Layer 8 of a small transformer language model trained on English Wikipedia (16 layers, counted from 0, width 128). Numbers have three digits each and are written without spaces.
Take only the direct path to the model's output, skipping the later layers: a vector added to the residual stream pushes a token's score in proportion to its dot product with that token's output vector.

Output vectors of the tokens that the questions are about. A number n stands for (n - 500) times 0.0037.
"inth": 368322398451524367534302372437484436557424433309473594273724477507525756344289513481467368501387749498318419550273636557470677588562627514333392573498542420677711632728427302420472574545559653727457624643481479299448515547394648584397462433655643556689443468546756484530457400536372471346462488408508460615527695538484637809478392522488325358361274600469577699390509593609456432567484
" kind": 296541488514526561534413539495684430357457647531560427475344517291402544562645542518506622498539489556444571549473609631493280285566540407473526597498521439567573600508554425494534435616467555480559471519563323597410436519673478631417559486382679589599472441545472329613409367578527521390406527550493560553482283719549452533556398528355534319509447359378614634536669406446331560426572
" chronology": 486532657193505594509359362461374396588446640414583572300816530538557681497569522727322635514437391465580603507586698370508385048447373369537227575532554469654571574780645319380616493575454458279619557577531395419258458569258970502761489560550608622470446520527533376337343317507396350590436428486581377490471431520548558498454786375534555408516478600444475563636582671326508521534461
" Died": 601344358645529511645379341474394477524657413474408547367458593404513893436664529497500567466447622565436604644595572370521490391398673656422549520653347696786384508517632253385405513732473353517571572568507324478461470653308743340484628475568561591665318506296636368335534516516289540417363358457390417423455376518640836511520565369444359481530579490544392497573469321574388646407632
" level": 407675370602606467621354523474403501568457583442508444587461451240403472518553507467432392434438673523539259479543631648427589447741420435413617435366718459506384473517589442343653676559647593431501584503532444398383322445473562554554594491342698403398462496633567563501601428551453477473336385577503511540629406578479501627520432595492381507563374535374613722526469480364512448567536
"=": 506402545382695542628502522490519382535601523572333713363652554406405447397556460614524507505525438455697484565551576547473439523605571330639738559496260619437418503500349638495589398337362629348445412470277643451595556405506666506634501510367433275425692535496505590319507618550310339496498708451325382508378647450289419414496569637419615572495445645649607783396316681520542411364464
"ly": 631587627284508579275484539502511434633459596543578477698564584392616482644490471420552399553290417635372228395596451350387211328726423617489575405366403526387379580594428356512578514566409373484494520542539613727679559530549336803751495370394612489443553465584526511313618361611366534558464412418635442471762537586452516597511365322704292559434667648581637461305554297386571434557518
"uth": 216666500518685519427340407463771622609633553529441595318462466519364691376526480528494544485368709482563485535506437485301374402586717517319614664542542477497555724617426437452525412641473605545271650555311456544448445594451334527477578454676501372452432607675611438500534353535397399415417517492530467546576406411639572464542462622507553301346606609376430576478425336616541474430467
" aired": 446407615526333481561478448520595496527396563363457546378710392174600643357443507594411739498590615351470656458520642520493476334570259231362405418587581377543544532499506525552687631555365509595485551654423596402598423656326760423579542539371613719472452478436412406497329416476396480479457378632488445489649577586610690515473457391446623340567653469547512603578530392351530544457470
"ks": 345575529419481623790439518427309602394479468484450501574540558527520702462356469433472511328574653469427487428308431508509377416500594491420421378376535479509397666578359621665542458354496787747591636539402465356600289639549518513543560521372598270638630398533533556425504398492327567497407612436511542470386487471413480467539660690617546491483684456455435304332512568740635435440591
" honour": 455533584545380557733444475454262565526384603416429431381524654228364507400530524702440473499580345534441603321541514583505267424550595444379581458638573529480544744551665345470682470386452568768637516561605602489345409575430423413493572488525521420525421588612655336573469549394505433439477654556438673460441513401445407399400439633502362495445567734385666566517505547473435515473422
" from": 528515612635608397369503511510361702468440497442480497595326458416736409533418500635610497470436358492456393586593407633305398477399535486696546524454511619614453459428425588580642551509469503346461460490589646419533454578611453531515511549491391442420349547439440385540451481542451607640432317361580475458603641552418474506490420604558574386498500300539505690508460397493742565480513
"one": 499487622487360589573401546487589596530462389621600516678527474665438579518567510517567451419622562474282520361362457588319471373529422468359454653505313558560589423480567473261477356488536700360527584545473671522552550300449353612454457499351696694460615456485684290577622423457444346585586489577472322499502333467374485313536517557713514427433455692449490753540518468379330485655749
" way": 313669434588612463417483556469576435505572679700491517433371476435499474533537519630406420579432588482537561597465574513554553198727487561310336723321358541582514783563474307575507561733450511405652538510527273497422300423488425743504612403451633601533395602529518434592523485540554491356460452535370549402545291545476317557386347533500564376564673488425605523509581403421382484471534
"ious": 416472634483524430556258225516665400293549270491624553449579799349622665409220517466425580718434567608542309486349388372608510593491464439615555491502564528693808646416736480540508600556333457640670531654406339645441098670448634562555283270538685620618424315407705395459719352562469465382517243432418509484418592681479400753268540534456468272338499610553662640352378324528379633602735
" Phylum": 649539475549359512760452354448301544409563389431351653637405610224507880327516526335543367516463718544419572616413649651541641102605391332318474622655535530568663601566609627496627382638479521307712623541437414782426440590289565710503719392477479473497493489429406493372246632419450370545463563394309415640608310598558621458382476609513556468432294471381601292361630679339530508358766
" camp": 525570514679359677544499534503471552387427574458459463376477594327507507690502457521368373462425394488629537484468570343544529216511496470425665597596649461516420749554547546536521576713409586590418612523408320366366273489458490375459392529553574621608543567504554436431475522372452522553476563494507609400601358468380586747467429660364579315456660387499464604458427623491535571464480

Output weights of attention head 0. The head adds the sum of these rows, row i times number i of z. A number n stands for (n - 500) times 0.00063.
o0: 427503569391397376458583369310486439559504578476503453428489413533628501340629355292466663384474387399713707505586635327511390622552519483468424510357379564410388537615361412438373567544358457502504544662471847517471593464405366724700509542556841554317324566575462518504515387458505603473745491374743452622465527440520540313468329530528350597628479593467311766502664441515649695496347
o1: 837391778394373304555686426438222446617749290478486562613407405621494530654402273450383635451625607323763671571485528464571399468604338720511629437370526465755607627056511727390463521358559632567480607412443453381692465311280556413363548350637464468541468598375764366386473552427537493567596534261571411412632731396452421450641565570482575544368569569218294523456443584452486619407484
o2: 414702319612234516474657523462522399495395720365530277689465544467463671283508565244405449471462445418388586527496688561551666627486441617427508692572538271477405428510319505527506312728434691609536609358495385353549451745554659594510504465397476519465374431452513460651549243479255523662474552595518565462540366525667538575451622596623573436471441423593573479336744456417359473406485
o3: 372549453677355636483478478846461446408479660646345472540493555442466632595418583532387609692433322634354409392530433298525470729627524402556489624545710579603477512433654446417549468566465475464632258507535565305360391310531444469465413552402359557494643758480688432349623320488644434761461554492527540450492440717505425446378803471362601434157648397449607256312517525514412519619555
o4: 673487591460494552529480453283712382725488476226395482328442683567662189347484575552659364430766360403773605494602500602481376327590469422475508547242664497515528505474548503585515375374332549526533655418480622505356711494528381583432734444460594567569441363270461287558327661290471383351639337609531622590625546524568558330368437585582509526561436506530706574778322460281576666692360
o5: 561521420614400729551406519613426499461836388404587535494341316564416576675460654578627504485451540475228571495359444335347359716749432407396779713346439761549340756475534502506347590728540255380595595590628579593481375264522453488608498427471411472520480615801364339439386392446679390429556444389316352561574461516585360341443536342625703454435293496574629347486459494324409676704759
o6: 505645467589370593682575544406429516411599599246279604723376597442602547428438422205527437262485465621348280611618564476677491540465600447615378595598383421526757348602551605349423251460421426507414331646554187353579578344338629555531455536519555543494517472632551567507496424612633448616231710744566418624355702457690625578345711429377553462389555368525623441571390444546517484570450
o7: 305653695413594793624406972570574678539423469407220759747462641663673504452585271465547302243497471525430593472430637596722677436329453512385577571387243394591585286484482597582419243463543585447441319507348667627498469273681517481401404421494541360373706348510542357421474641579503746513311486402531474419508655681527451675700648495487252403570512516488656493420179500442390568314331
o8: 434447532553400465520469833612393483806680313450512640535416489607521603503584322690467488537387540587533583776549420718558448640525466608628593525443506560672285412191600515535783427655340459490489429438496577700505620341520710520616485360484237350585416534421322491565512410704557434192425535389333584350500469522663508466369382550476617479560658652448424408427392421355353311416382
o9: 614407464379452428562751653674317589551592514455661576523652586605242444709432493534509602599523535430570487233482472438400339445303528533349363310354424370641239508551607459502530655276509689457429643453236771614705346450447396630852606472510416407565487498592547702440423436215600567376590586558769522717371659388384463544640394396499354690697291612532329592433517362415473466392387
o10: 717509476866574509613399459711311433437637498569347524448513402333611712402649226482736579737458561546512360651495448599411395505401467548607367659378570537450668457511564335755556507485522443615409489519375372480689384618462438525419427581497503539371478461545417792548384231743544456499381644630443408670356292586536453522522412453455669679495272430467345484523424335473586378302440
o11: 270492603495836537419439144685567532507397300662581508231431758486477493531415708632437549313631559413241603236461525532560665424511828658482344555753569492411364369484469607332367431527565303575595305515511701605467339507753314568526480601617459580464605672550426421588472663608394370411557463506468429449475696617514572434534556342545378535478597693609646387530447488252342253424383
o12: 447622759337519658397524533570455594458500438563627411511325315410394440560488468490503520574577459534608769610644415670579531432494448448293646538376542499435425574566398561664426449370443409554601506459504596531461440370437522530519500258467682580523376255489684658517624590380555550525339651345391463499640452612480505537627389567424483438701318582417623574553430418577476481369465
o13: 498296542569574560542615503259454472340656335513430530504508623536464485362472541350575558651399544593505381492350588328491317535394631594449538303552705914608488418549677523538656882337521480404532353558359601614652450415385410414583433400575586577405586372597530311484447562480504658358680415644460536520259357478401372438434585440503670540416332429375491590525532567465682468563528
o14: 418663557406694390338461776511581272665364869565537665504616784590859235385361435478548317526525609732557513438447556432416630530304431348424675426435560628692648512576485637481518176493530572583523310772451661402572370528601538350438507384560579463502461404539534189457418349369412603228452226812482451447645643411256492589574851574520487269276747295419396379520482636467333531524440
o15: 431586546612457249610647587589411625439617381542464401619430364676450352617554461546343609334401459396614302385466600366494381567330539517611571535629534477470646529659527442470403685487493521433445689576516381243450422539293492477580644504515615705526562448662687509521476321597599558432366507651601385600279462400616325675479600596453420460318526343325351720516385690436474435690311
o16: 357622565254336537614446359402483446606592436400408541497406594393512373715646538473273445430691427583435578401815601407457748549621510781714428705618390402372584413678634475166473293654541539539586428627289473390654355541434418444285677638477533450644534421497586670662494543293315511533499407671614299536302378449671675662461581557515343456518472339446419618702438470581234563549398
o17: 619473545420499536376427376578494606565295533566370493638507518369687525589724454558321597439517937642458644394569352622634515440488523497538425347370480545442486494414419362545632540472563365429450435551491808663638408501631449526543484581453650581353337399586351590538455643544637517416615364692401669462677570399409606404453222380255652250381421575462505407443603593422506349457426
o18: 447497460587476603553405352527485634436453490535687496547432546408659510630332586510516390534509353553736550399500493447570358378442457266266551421228488494526548515448447521451540507440702476481529342461540751469530338353499401695645483584453342597764507625730619613440431541594632411492586382458261581601564525836340346260496396443459574547266515561710350431256543509731519383559784
o19: 398393443376585465365469380350491513694416522470530355388555345555943424470326558539522334668570268576622073508517572505666395341387611255431458436403686357431402417576399405530402463706510659417428438654596490486361542516402520440969576634514497532531572536652625565678603251605386682557497641594640619595578574571240335563433330407417514571895551568664485312426376467436773557375500
o20: 589472519499448567467536640605410282586524459581546615630295435167580508625668430609380390654381505720385489487685476637401488645532568406579619431591471524490644602417524677602599288361175434688617491732444351448537497193228275673489372346449477327613478473494632632573499526600251382585342483669361538609535201711371695510595505604337458430334516492419759508469372453681451463479609
o21: 349645804302549545612473490496417576499604642385483473414291521407395391636530539389360568514782539587449378438639584566530690535559507410536456715539471606562643468684495541377662680476559428316479402576480594714460433444536616154554533600494512462319608464573415494610434410560547579539578592739508457447235527311517560647425565511375593399449421373402535200747431450327412368448282
o22: 601421356440173335500519362550535226508382455482431443560441351599633584773517459677453344477725466328551431414591534568462415456474551512407612404388618343342408533461613305820614589459584417524507649541723637331552519623364488554518401589587311728671463386357762463299553381431573300679562466456349500490533641486457693607578722399463421410322630597529504532560543466758471340446554
o23: 632510621421605453614556673516555642551502582520360398567516640484338511358695556478307630523668553564564523454591302358395641570381595724709479409443482555279764501314542621614446443416429378505328466436575415466462518752569396611342369358527453550328559480490408439438597232744507767570454608507313677257249548560457385606453526473520428325474648460329331594480578521523550582632234
o24: 526313377335551387561465632358637400445255273522775446526378564672505483611622707406394380460313418549546598563600637198648362427423538702620396581638609355593576291588397514831644403425378645589531472459310344580584474321481391469525523587334731452555404541499501468646289347562462653606380405562663645612498355344617520481455435479585634652515630384533623264272406754598524401690485
o25: 432469429587280532461351425871513512358532582742307463565562404324821643333237445570602507535483391671509395420554438689610632548565516364439347541782625338482300505714674658679394501676422527344455501376642545397480494688480475580341301376619487483667399641337498525300568560238548510637703294197446456524378446681517383500607590453503754573427415661620459541391535452523521292307541
o26: 353673336463723717644475579592474675462530546407377605658601571506721404257554464202475533351337503691372563577559242357707685411325397838621569409566497563554592490553493453191380490603696487345456386452349526502735482560292591345297523386425686565494577287459517495438748662294382704400641362466622390534572635567610655397530341524219288391489484597518434767453367546430341584465542
o27: 481680513359536496279403285660594529436550366583445645544472442426400670671396391217579614738493661684433556651590405250626389497591529656530375481629419637347375407412739292517494493418465636511566512564622448323621362506249530458527444744409578547519618727276446732377589204567363621430623497584616235524402505379457342539608722525586679528603502471598474448431283515642344349426541
o28: 389539201474756604445547507306480471552570189635700714529409551558549408163363417647446416723641343722421682537347535611376528497494416579251505424336589438436447393462472450479705413638712334387482336525542440512477600515654489301653525592588411684468597638476473552632439345456445468450793555412538582459525365689441565470248618409774421693553657524416248558621328592274566409486541
o29: 457399596376415470442724492472446358607548438441502532389410328642460666636537480745641377430250485453535262296284691530810502449460463518599413576500454414683542628405490583377511609478515556419383682580420518608315519581403585329474240557424448489248549361504338364603331520398515580570698637681859569332259484392692583493410614549409569633603545471359611420557461378667727672702450
o30: 379593645469461561360491256417578361471481601567258361546354210404810580413664375453482606535430628660443729557664407315601515545555618403562512618417471654532498539456372458498380516546277357522534534459639530501566530326548439387408528521277709554422453608403508539511501621699504592588608515439448593398702482540419429417567355406345630423603507577488556463552512526419608467539510
o31: 373479367432321345538655462454476366500516538595676679536356740506449665561645568589732280482280655587475596366368638654469478487390489522524357408668393494538520422256529607176700438492355550667540583664462439580615334695601482613350266263420433405659604425416452543522327612436331411549584555369471582412369233551505445445417424602342543598418607665590540695397606506769570552549521
o32: 328660625546845279414471430557399594597540850338658594506534600367386525388557639252714624479284419364407655563570379287568465551403561503919506590651630564529767403556365727715533605363359382619620492322540587749534708532373384537148313500327492137502547658382280440727509609823485505448527250383179646411430406429436381329429425467356568613400690700861537528450383364282493433550426
o33: 406664565511566808468314657565510340529260601388457437658463511166493492446527260259679407465492374561332213562396570647244490452570430464540517721450577477541390335476309445396614773542325588391632493513655712671521539421626600285706516769504528476515725603762594560690565264282484587643489512426609500447624514549498504583363427308383464589419615423453792174304335456475482400632684
o34: 655474457495578600521435503457309568332533387564336559585415470585779493309811526439472531607507684612333445510503438541375515481573403776284503578327450386480593483615430319603573541674672433374516549498423439534526429485431389407406591585522632629499500608572681648543415505571286381643662476465601379582683372499261505501505284525421355464469617500466634546372436693447336473457375
o35: 373313768527460786364372517265464766347686376340449343684560448490635548434593486536509561540611461575483371246459654410689515475710575607445367588226632514625281552653609599540466539316614586260457450432422468761479480170472297628333504608547539270374615571675555361586398675623518629369845480605564465606284603403230247542492494507337425483731640518514419639413506420572403443779437
o36: 438416629527536439569645393205435409491574532319346465571694430368501682565601433579544484453526583449307516448370814689349533378328570701731450573392535543306538538479555583353654682479481326694577527613449392613512380650829647288371510490590550521370600530718675416580381434257513431462489692439571403375521378417425499613382599459437539427494623390344294342497556358580582598446585
o37: 565450197461740539442645680371412551472593744644593537352629559463688458314454656549703511561531598741674484512449432570360611525305515549376388150657382373614572307603595434474769531364422482383426330350522420465646538604222560566596396446619477810673520550498566525285517780463337442517409328611403533477489488452290597529560659305558290439676563642660309336560687521314486345352375
o38: 588529467342546624520582266347385632485616637514256294651378506518622460342617277308360692483329367640610490591607540588404525579382496380418591347397305570691288324464591395355415537484545573330422401535456661500620465435512540385835572454551396556587397488813376653600730446512582664356691393554446495566470612412590447496581218596598602601590269606583441488583535592484487497493492
o39: 496582387628485421619525484585517619456541563500397420377622571468513402533503419486723581215525615213493389427391630605556505351484314405497469602536367414416459488651559405308579710546553444422447716428556610462394533758657693450523676470479590690519596519542625561410310511426543422379481478422606489684449391395678578358310362409488493511453518463520580641619551254398513624430401
o40: 502478440514303594636631434453444481474417501399395580493379329389530263612473400390615500575495625574383521383578521309760666673508339811515501463574520633447418484474363488632392320712576587510622598615262503537621602422515478460432409567513545358368583606586381528589448468540523599664477386565614504568707459534408507463388215494435349493471309594614594681356655354410571808314526
o41: 551739448541423448827501500528623644560474484303616503406399486386397443559522357496460374513490508479575576572660412380450506652367356704648310563542415588379418531514534478516312348592441549557389800529462358256484432714584687465584538544445495572464629581481313588442534210526367545380452576719613367486567629555687486463645508554517502573466209553404291339531439374589459569479631
o42: 417542583484569371272459757420689441500601535581532385542500575316596417652765374284579428502556596532315602629481628558542400552553380443410797744681311497322305542561455474815710366526318446473632675734584345420359494317726585358658507221503850471225529718592515549405343142618417657417498648370391621627433163448263688582418603538671537249376526461289432481349421475584428713474490
o43: 543354381624650548230464508463381539356627598626462619443623662682557398411264546503722370518575373569344454535550392376490528519443655708480685388509572372493573309499584582446734542359538585342448439274556464456598467333660533275474569331408432462504645466181741614495481485378569613524605492208656727596468581619468431363359444302624521630607604481592380499557437452528701675469300
o44: 408554484206465484618610589619432413595460542461380595548377547385502488469586512296241439568512632407259490585450475475330731430600357544500753506385717641779647748467505624565560515592541383755588304351498712588732286518546511300209506357320379414627359405352716520524557537278448495447646539474442587517573579477657621563461412400486642371403835382265714653743549379514283450387339
o45: 422536450782665455359467479517691524384675461460343563432666359564556401470427623410573555497376572485662674640336546500535342571525476376485484555608325532248383623436498368428487608674527445379512601475560471576373536466367483659401595530557439656418461687715466414523278580627447315312564375472410400718518319412405497452429570588717462439691457487828520618494558524361505449458347
o46: 344651548466536411520559707458821604385449580394354297524484488671611400321590658268603527531278563624389574485385555730629526306496636482570437544558257612418428556491306877406198593596473453257341534497647583520653536729683533409630555350444672539514462601563624494447417404302573578441362725368492378521423374412419455472519393526286576329389333590624773839462324652523434541526213
o47: 471547362464662359703531713605616550571675418567395574574722489372380774439438510351394549589514470448500467500276376475464557445500547388440727511429483502547354723260425513607480662599406373598470622416659326616279552431452474460495554434394482360709663609310378384312560262723330517574495539492503541336290596601571609452665611646629382286384673663576371551465495495348470283526573
o48: 556599578495673560621437444203507683605619520436641403565490574447535437271752603453415755492568707502425515599515298311508711463568393460361462566453476532774431398486643482248459400529442446431612396510490353678271604267499686561452627446377581507565365474469321416259532574810387591462555410409432490480592563579505440469652326585366478337564514512477728507313534512347534562527484
o49: 361433658289415548346515368352629401527505291616520365585573343473302603585431571402604586437396500617473510535466403493777456291577606289615597605564470469544494494350420620385414641539491361407493560488680222619308798492462553474449492592378510404585445541480239508602614656502598518536432539323418560201471528434513596518454503481508663438601658517519584549460398579599528490749850
o50: 676567416437582381370439578372542698659583569372580528379435361385627568442600416584614376597570613442391155471341531480430710433601491553313532305548463470557567509558687566532325369534562475398578597670697332474591517555374664738700436382532507472591460464538487518553573567603361665203391541631358424623482569509411415590603782440538480372422507543419529525491420215437499498398425
o51: 377477294486522540608408501448679425480450699394223402627541420560524569602620533744347431551571486532423578520373487334438647425482404409524479522478398595437467618531467362433385525647542655496459680424449413450527409564694356187431514612489475346464783364325421406311527593708493617480801500632432610482611572387395501562595499619351330600709504577536383555561514488395344581636689
o52: 307575665368343524568584376345661521323491522499357615483446412534510436586358590348396234473658389669537653521414759594483609556393559605362667504447417438524526375571493674710628536590623608424553386401444497486434435363750494472492504677351370518545424558463455501431524439182565471527621399359499425283519656699409548713554680524749478236528358407610461539587564703598467431369376
o53: 639364337540567762528311320519673453559427418395425538474508586317765622334377576594386360320623549298294179352601478632301575224586621556445342432614347346414683601467598510312520596364540637582406463364700512586445576662530528610555457596442216458475555612365392369524478752556260616583839504324423693482476413643502493544438314339469577481683538419533852436525567314734800575417769
o54: 455642349642555493548690452476431337462603688488544423823490578679606465403846443227624475501451426370546507259523537455255392561127554504567618580593697373656510339356505232524557656344399625469542627633469454526592435521439408419415446338353512707407630251572530302653483381516502724744481385447553583505390486490474346774577535475365418396470310628543507497447386726336734695487499
o55: 598382568292435528522564583404476352709485794382481292449684754526506532467594686374516597557664464403495494421563497462390600408503597345466480498390372480531510580455490606296311424475460486548513368555437674617588473599564354648536489375610454360459336529622498421413553546367427562621524520346419555550458569436358567545685439397576402551560470549566544451455622456561470739453511
o56: 297571379536419638850424713619473637442572546503388350307390582545720522477351502387452380370397373421594373490596665513376449515563512492437407529421563576570429602677479392587595485556602672643528471467528303502283410550528458589534636528464502555645735652503645371365620626686371388410299612623424434454566310262559397655415280613302448295713673516474525410640610454593279465515544
o57: 467504615463479335419443393505662511484492454539495670393549519356249479688598573567534540577445599491530406451562384550382590558790518467598481602712550535471305516412427429333558560618411539523632593546487699584510376583527608346290556470564602413724545330384483648494423735391613442719107524574561452339453345576567393443521447699380594351287256500491567579480700398423577467387475
o58: 552447572527653474463718351677524510543591413649617472543566622528432138458423346674381539272317444644544449578690479484525277736597492377719495349492590554456388597493399626475670331350676691467393591636414504323370498490364442475332454627630421561301427393639611533162619456493551390532443542547365486473752515442332502506514293655257520333669459482299462812751640565609533568470526
o59: 347408502412537467513397610751643441485503501645652540464630552475525559369703457489455311450775558556323292705432474406238452514605442459543612674639584540591658666549419379364438487591387463508391568555487295514738435490469480399387639332401595367425497492575490443524584390415413647399525684212547510537566760594284478631488646375430351439645699536242342543665561543335347414467606
o60: 565435392519833441513320499488655399357494440596704655414484378498419358499478432367454416476613359447679819613516500480283588399618397530560525573583379312602587473327334621573491364471540611515343425481381456641720566286522423468511524614549414473558526563485475493601366558638686548452391549432527453629679751405415689410413538504450435472806556636585411421564493411195397542306519
o61: 592614595409452474656518627624516631499469480476422706509341622562212494509623587510503409402505643541350282565540312251308523554458502519480301548697446460455673277611743541546348364640421493440485610662436344412394491671560518687571430474512457554482538438560358625414512497576631620415204644600521516356501652557523342655439684375475624513602496425281738358407331374389480649515476
o62: 654661354378654489617742412655432573524375293552397617768467562525385549419423328431233709438454632483343875588405574432734396434481509490425351268329513452372471311301367518460664518492686518511555350425492532629756535411619461563525568591358608475375494487481754602496555417520381644692523645289370584603715432407576538478506448336579551614554447516543613623612385619168633194232264
o63: 610500416556334591730462712541227617301451576648626484422403596446370461437531473522586319413625474457464450437339516703391621709539313279520642426405621582603621497595513635693750454677435561440221513450567173418341530690784479569488297505472324384328738397325367465546655332581218456459663560763459451437472777469585510403406424427683645489655643464392317254757521639290280667489483

Each question shows a token from some text and the vector z that the head gathered there. A number n stands for (n - 500) times 0.0043.

" symbol": 515531472550449396514494553450495557555454511541481510555619576504486532426459467520427420562521566565432451526391569454520516452480480425534430512516520387503558540474569555673505508506541435
Which of these tokens does it push up most? " from"

"ens": 526446564519384428524602465432378463649377535364512595593704558530512514448469517486506529672627347484434515535506582404462387500493534532565442483587444676523571484627603459640554548449711457
Which two tokens does it push up most, strongest first? "ly", "="

"ria": 469541493511350510625482600395480472571537446410440354536600538485522450431503458596554538576693378386264311547605542457369511412567485613472495486544571568446538374500531486572568565517759478
Which three tokens does it push up most, strongest first? " Died", "=", " Phylum"

" ra": 529514452581353428606560501456517468521395447570558479491620623496479504425544525579416531593549389482501463465486571518463449496504471570472508504557409531419569509492596526699533548535543506
Which of these tokens does it push up most? " camp"

" —": 536461499539611397629447454560529406462489504455376502463617505509529430368377483398393550581362488618358445544656465668484509442551454570293596564502499609361554543511535477554497601495536584
Which of these tokens does it push up most? " aired"

"eb": 531526494578454566506519330665345570625429526404607334482568574451536415467422472748519468545627338478552496444534483397407423453480559569547503460537328638465459503737617414632584548578651484
Which of these tokens does it push up most? "one"

"–": 534432543539428333529449460581603475513490475454484516443664437459550422447404446516450574558468273494500480547535495523487379430563476564422432440501372549465538500551570556626536520440554356
Which of these tokens does it push up most? " chronology"

"ef": 393540560553293648605567528501490436413570556513382395538563479424570449431634467540451519438613374585345410628501692443333491357473496489539529314547487532557622622540649419673594514549618624
Which of these tokens does it push down most? " way"

"ys": 504625442555213545664553367463611407564350421542505517517515578566481459406711504632380452610489389556617532461595551558437391529463514524457498517536486508420586459487631518678636678574600595
Which of these tokens does it push down most? " honour"

" the": 599424447599399435600546497481505500539489535535618472491529732486415493476485464591442423623595508479419427505383509483523475618411560533477528498541440516422513469496598621651531575618562417
Which two tokens does it push up most, strongest first? " kind", "uth"

" described": 590476474461404482548496478492578491516520526415529496503611633461408369478425466564373532549621486556475472477531553504503338503441444546428451459584403515335553493621603520567522594434473520
Which two tokens does it push up most, strongest first? "ly", "="

"k": 407514473532443435554494360454472455508364424342526492476458637477506454533448417490327412595591492517527372490579456572482378538534586491472449555602351562434672463706614505646567568506646578
Which of these tokens does it push up most? " Phylum"

"usion": 480608465546419405458435467432456525505468519596495450545575581451500492455460530563460457530559568554481431496427510412513549402466470430526426465527517465500550571428532524679584530476518479
Which of these tokens does it push down most? " Phylum"

" shall": 556491440566429477524537480517511540551479507537502473489521636420427446479495450543376460562570490480438443476433464543444388578472523573465548482542407479397519503524617577644549577542554467
Which of these tokens does it push down most? " chronology"

" result": 478589464549400403464430463448490522519454510553484447534614586467488486423481506566449486549563528542477434490442523397483522373453481445523467447547500492480553544467553547668607547474511494
Which of these tokens does it push up most? "ious"

" mis": 487529487503442384480464499422483546532442508530500541570593549467473491421450515504471360534516499523527471502499591448504490443437438517503415500516516459525548536458627528697562578465558498
Which three tokens does it push up most, strongest first? " level", "=", " from"

",": 511442555528384365585452438504578440481490513484459484462651496425492456498396473477365533567474346468466477530530447470525417438480414570446474485543400593394534490566586554577563554473484378
Which of these tokens does it push up most? "inth"

"ado": 465535457523414396531508360475573538527382458437523524548569525471586488476522489541375506593552446481488420431616557426501528262441430394493315482475453566465613565571573515683513626513537502
Which of these tokens does it push down most? " way"

" of": 558460500537428433615507524422468476464400542539516430490629567408440488424481511568437462537584460483446404487483532528476480493443446647525530484558424550400522433507637535692552556550513459
Which two tokens does it push up most, strongest first? "uth", "="

" 1889": 478482526583399323547410433450652531499541486488410519444685515460485491523387392553535566642464344517506430553543450460479381430620428469401446437519420517376584486446559529584502533457630402
Which of these tokens does it push up most? " chronology"

"int": 534606550574410449607620298574408619640509538716530398460422473468472454374645550525362455589478356448496671539531461638284292471497463659524423507540291518341480596604595343661585453541616428
Which two tokens does it push up most, strongest first? "one", " chronology"

"ant": 538439456513354472483661533577493526560361437483621601541577575492499582494642496548293416584591475525465536419487582551411401449477588510517429499510329555435673527680662468722586550587638586
Which of these tokens does it push down most? " chronology"

" right": 541530490557446370551471476496464500596430432466458459537568578445533492339430392484455429512595416497403476476474545544439352467454521486398487500594435456368583530574660564751560570482627539
Which three tokens does it push up most, strongest first? " honour", "=", " level"

")": 535457439557326493396205613586612572481526305361294579704767597477399407502494261434539409597500615533385526427570635431537383397439350591357506508596353405296640494559614483572432658277566441
Which of these tokens does it push up most? "ly"

" co": 520501500526403423554501477440548518546440486551468492528608596487489556374512473474400415567510573522459447508434559454517502476484452474531477463500486424496587605500589552718538523497518479
Which of these tokens does it push up most? " from"

" Ro": 572490487490382410631571462381559506536414498600587493511582619484465578413447525562399437582503536482499429448428545459472458457422450533500506459562459495424537513521574498629542537551537478
Which of these tokens does it push up most? "uth"

"ista": 479529487551360497570602485536614472561431499506466445481505545434557438387552518493420476535540428464487410465622486515478428394489490545511420410425509566404469550554606497582583612541601448
Which of these tokens does it push down most? " kind"

" Blue": 576396486564378536598449481468524457526419479511527485474558676438393460616476405414439503556536470456419425499460439474453412570415527550469463424582344461407533452540652478679610649534514552
Which of these tokens does it push up most? " kind"

"id": 492456370667440586542521461456520548594433474453537471499686640565487486383528534564391510644453383563541515475527526451447458383529560543525491579443387503447619506582615509688580503455481508
Which of these tokens does it push down most? "ks"

" The": 548476502478385373489400497438507604500529507555551501446588637557498448470359472498420527528581528540419352505557484445406436443388423505394504490519428562412569575495616561683529587439537506
Which of these tokens does it push up most? " honour"

"isk": 525506514510468383617573437387508463545361546552659475477574640524483548455474556490462459557548437532505430529444498444475517494436480495546472418509443530492541552523602527643629581500538482
Which of these tokens does it push up most? " camp"

" had": 537530487527463386489450530420507535536454518542487510566625556502480540420428466507477418552506550554459467520413558446537547463487448432517403501486529398518567535443575543701519529464505474
Which two tokens does it push up most, strongest first? " from", " level"

"th": 553457483603392417592481474383495476428442579541479432468634577350423536344517540609474495549585474420423413479483510479532449469460452711487570431553436622388487464469610539731510577553518500
Which of these tokens does it push up most? "uth"

"yd": 511634577452377295611461186487558527544408312644531251372515551348502580464562433734390620575615523262581706423493312562513431553441352597552498390708382614318562494565631212670573457511593628
Which of these tokens does it push up most? "ks"

"age": 544532392482396402603580443574553483576393512552568425437583574463417507449562544592440465563489503395488506507574518493387396440540481599506508425535408547398479441586592405622570599515621457
Which of these tokens does it push down most? " Phylum"

"ps": 485429532535372424613626387448514505526341542468599488424492504495418554430593561563419437529558454539528445538519463586411397537515578520570509446592435461437570509654597510534684529598559548
Which of these tokens does it push up most? " kind"

" ang": 537597456597424386535469407495446555586473444510453457533597607408516461409437439538390461569569446548434503529461514536496366480476483490450465483597423444335562549561651548743493551454633465
Which of these tokens does it push up most? " honour"

" Tom": 530541489503483392494448545439499532509427462522496506566583533461501507438431487512460408517524551562471478480404556479555546442464473441489402512509527409488598530452590535686539554479507479
Which two tokens does it push up most, strongest first? " from", " level"

"d": 502504517589385485592565467508609471534423505482520438485530558478543400393540545490466479556552393485482391482585470533520457435486506548559411431426466608431483541566609485572586626485599434
Which two tokens does it push up most, strongest first? "inth", " Died"

" semi": 504482503544394431537438477470484575532468601480503471465647533512427559386360410460463503536519449405399440544542524515476344499556509515399500474552399499362516444620626501689505540432544587
Which two tokens does it push up most, strongest first? " honour", "="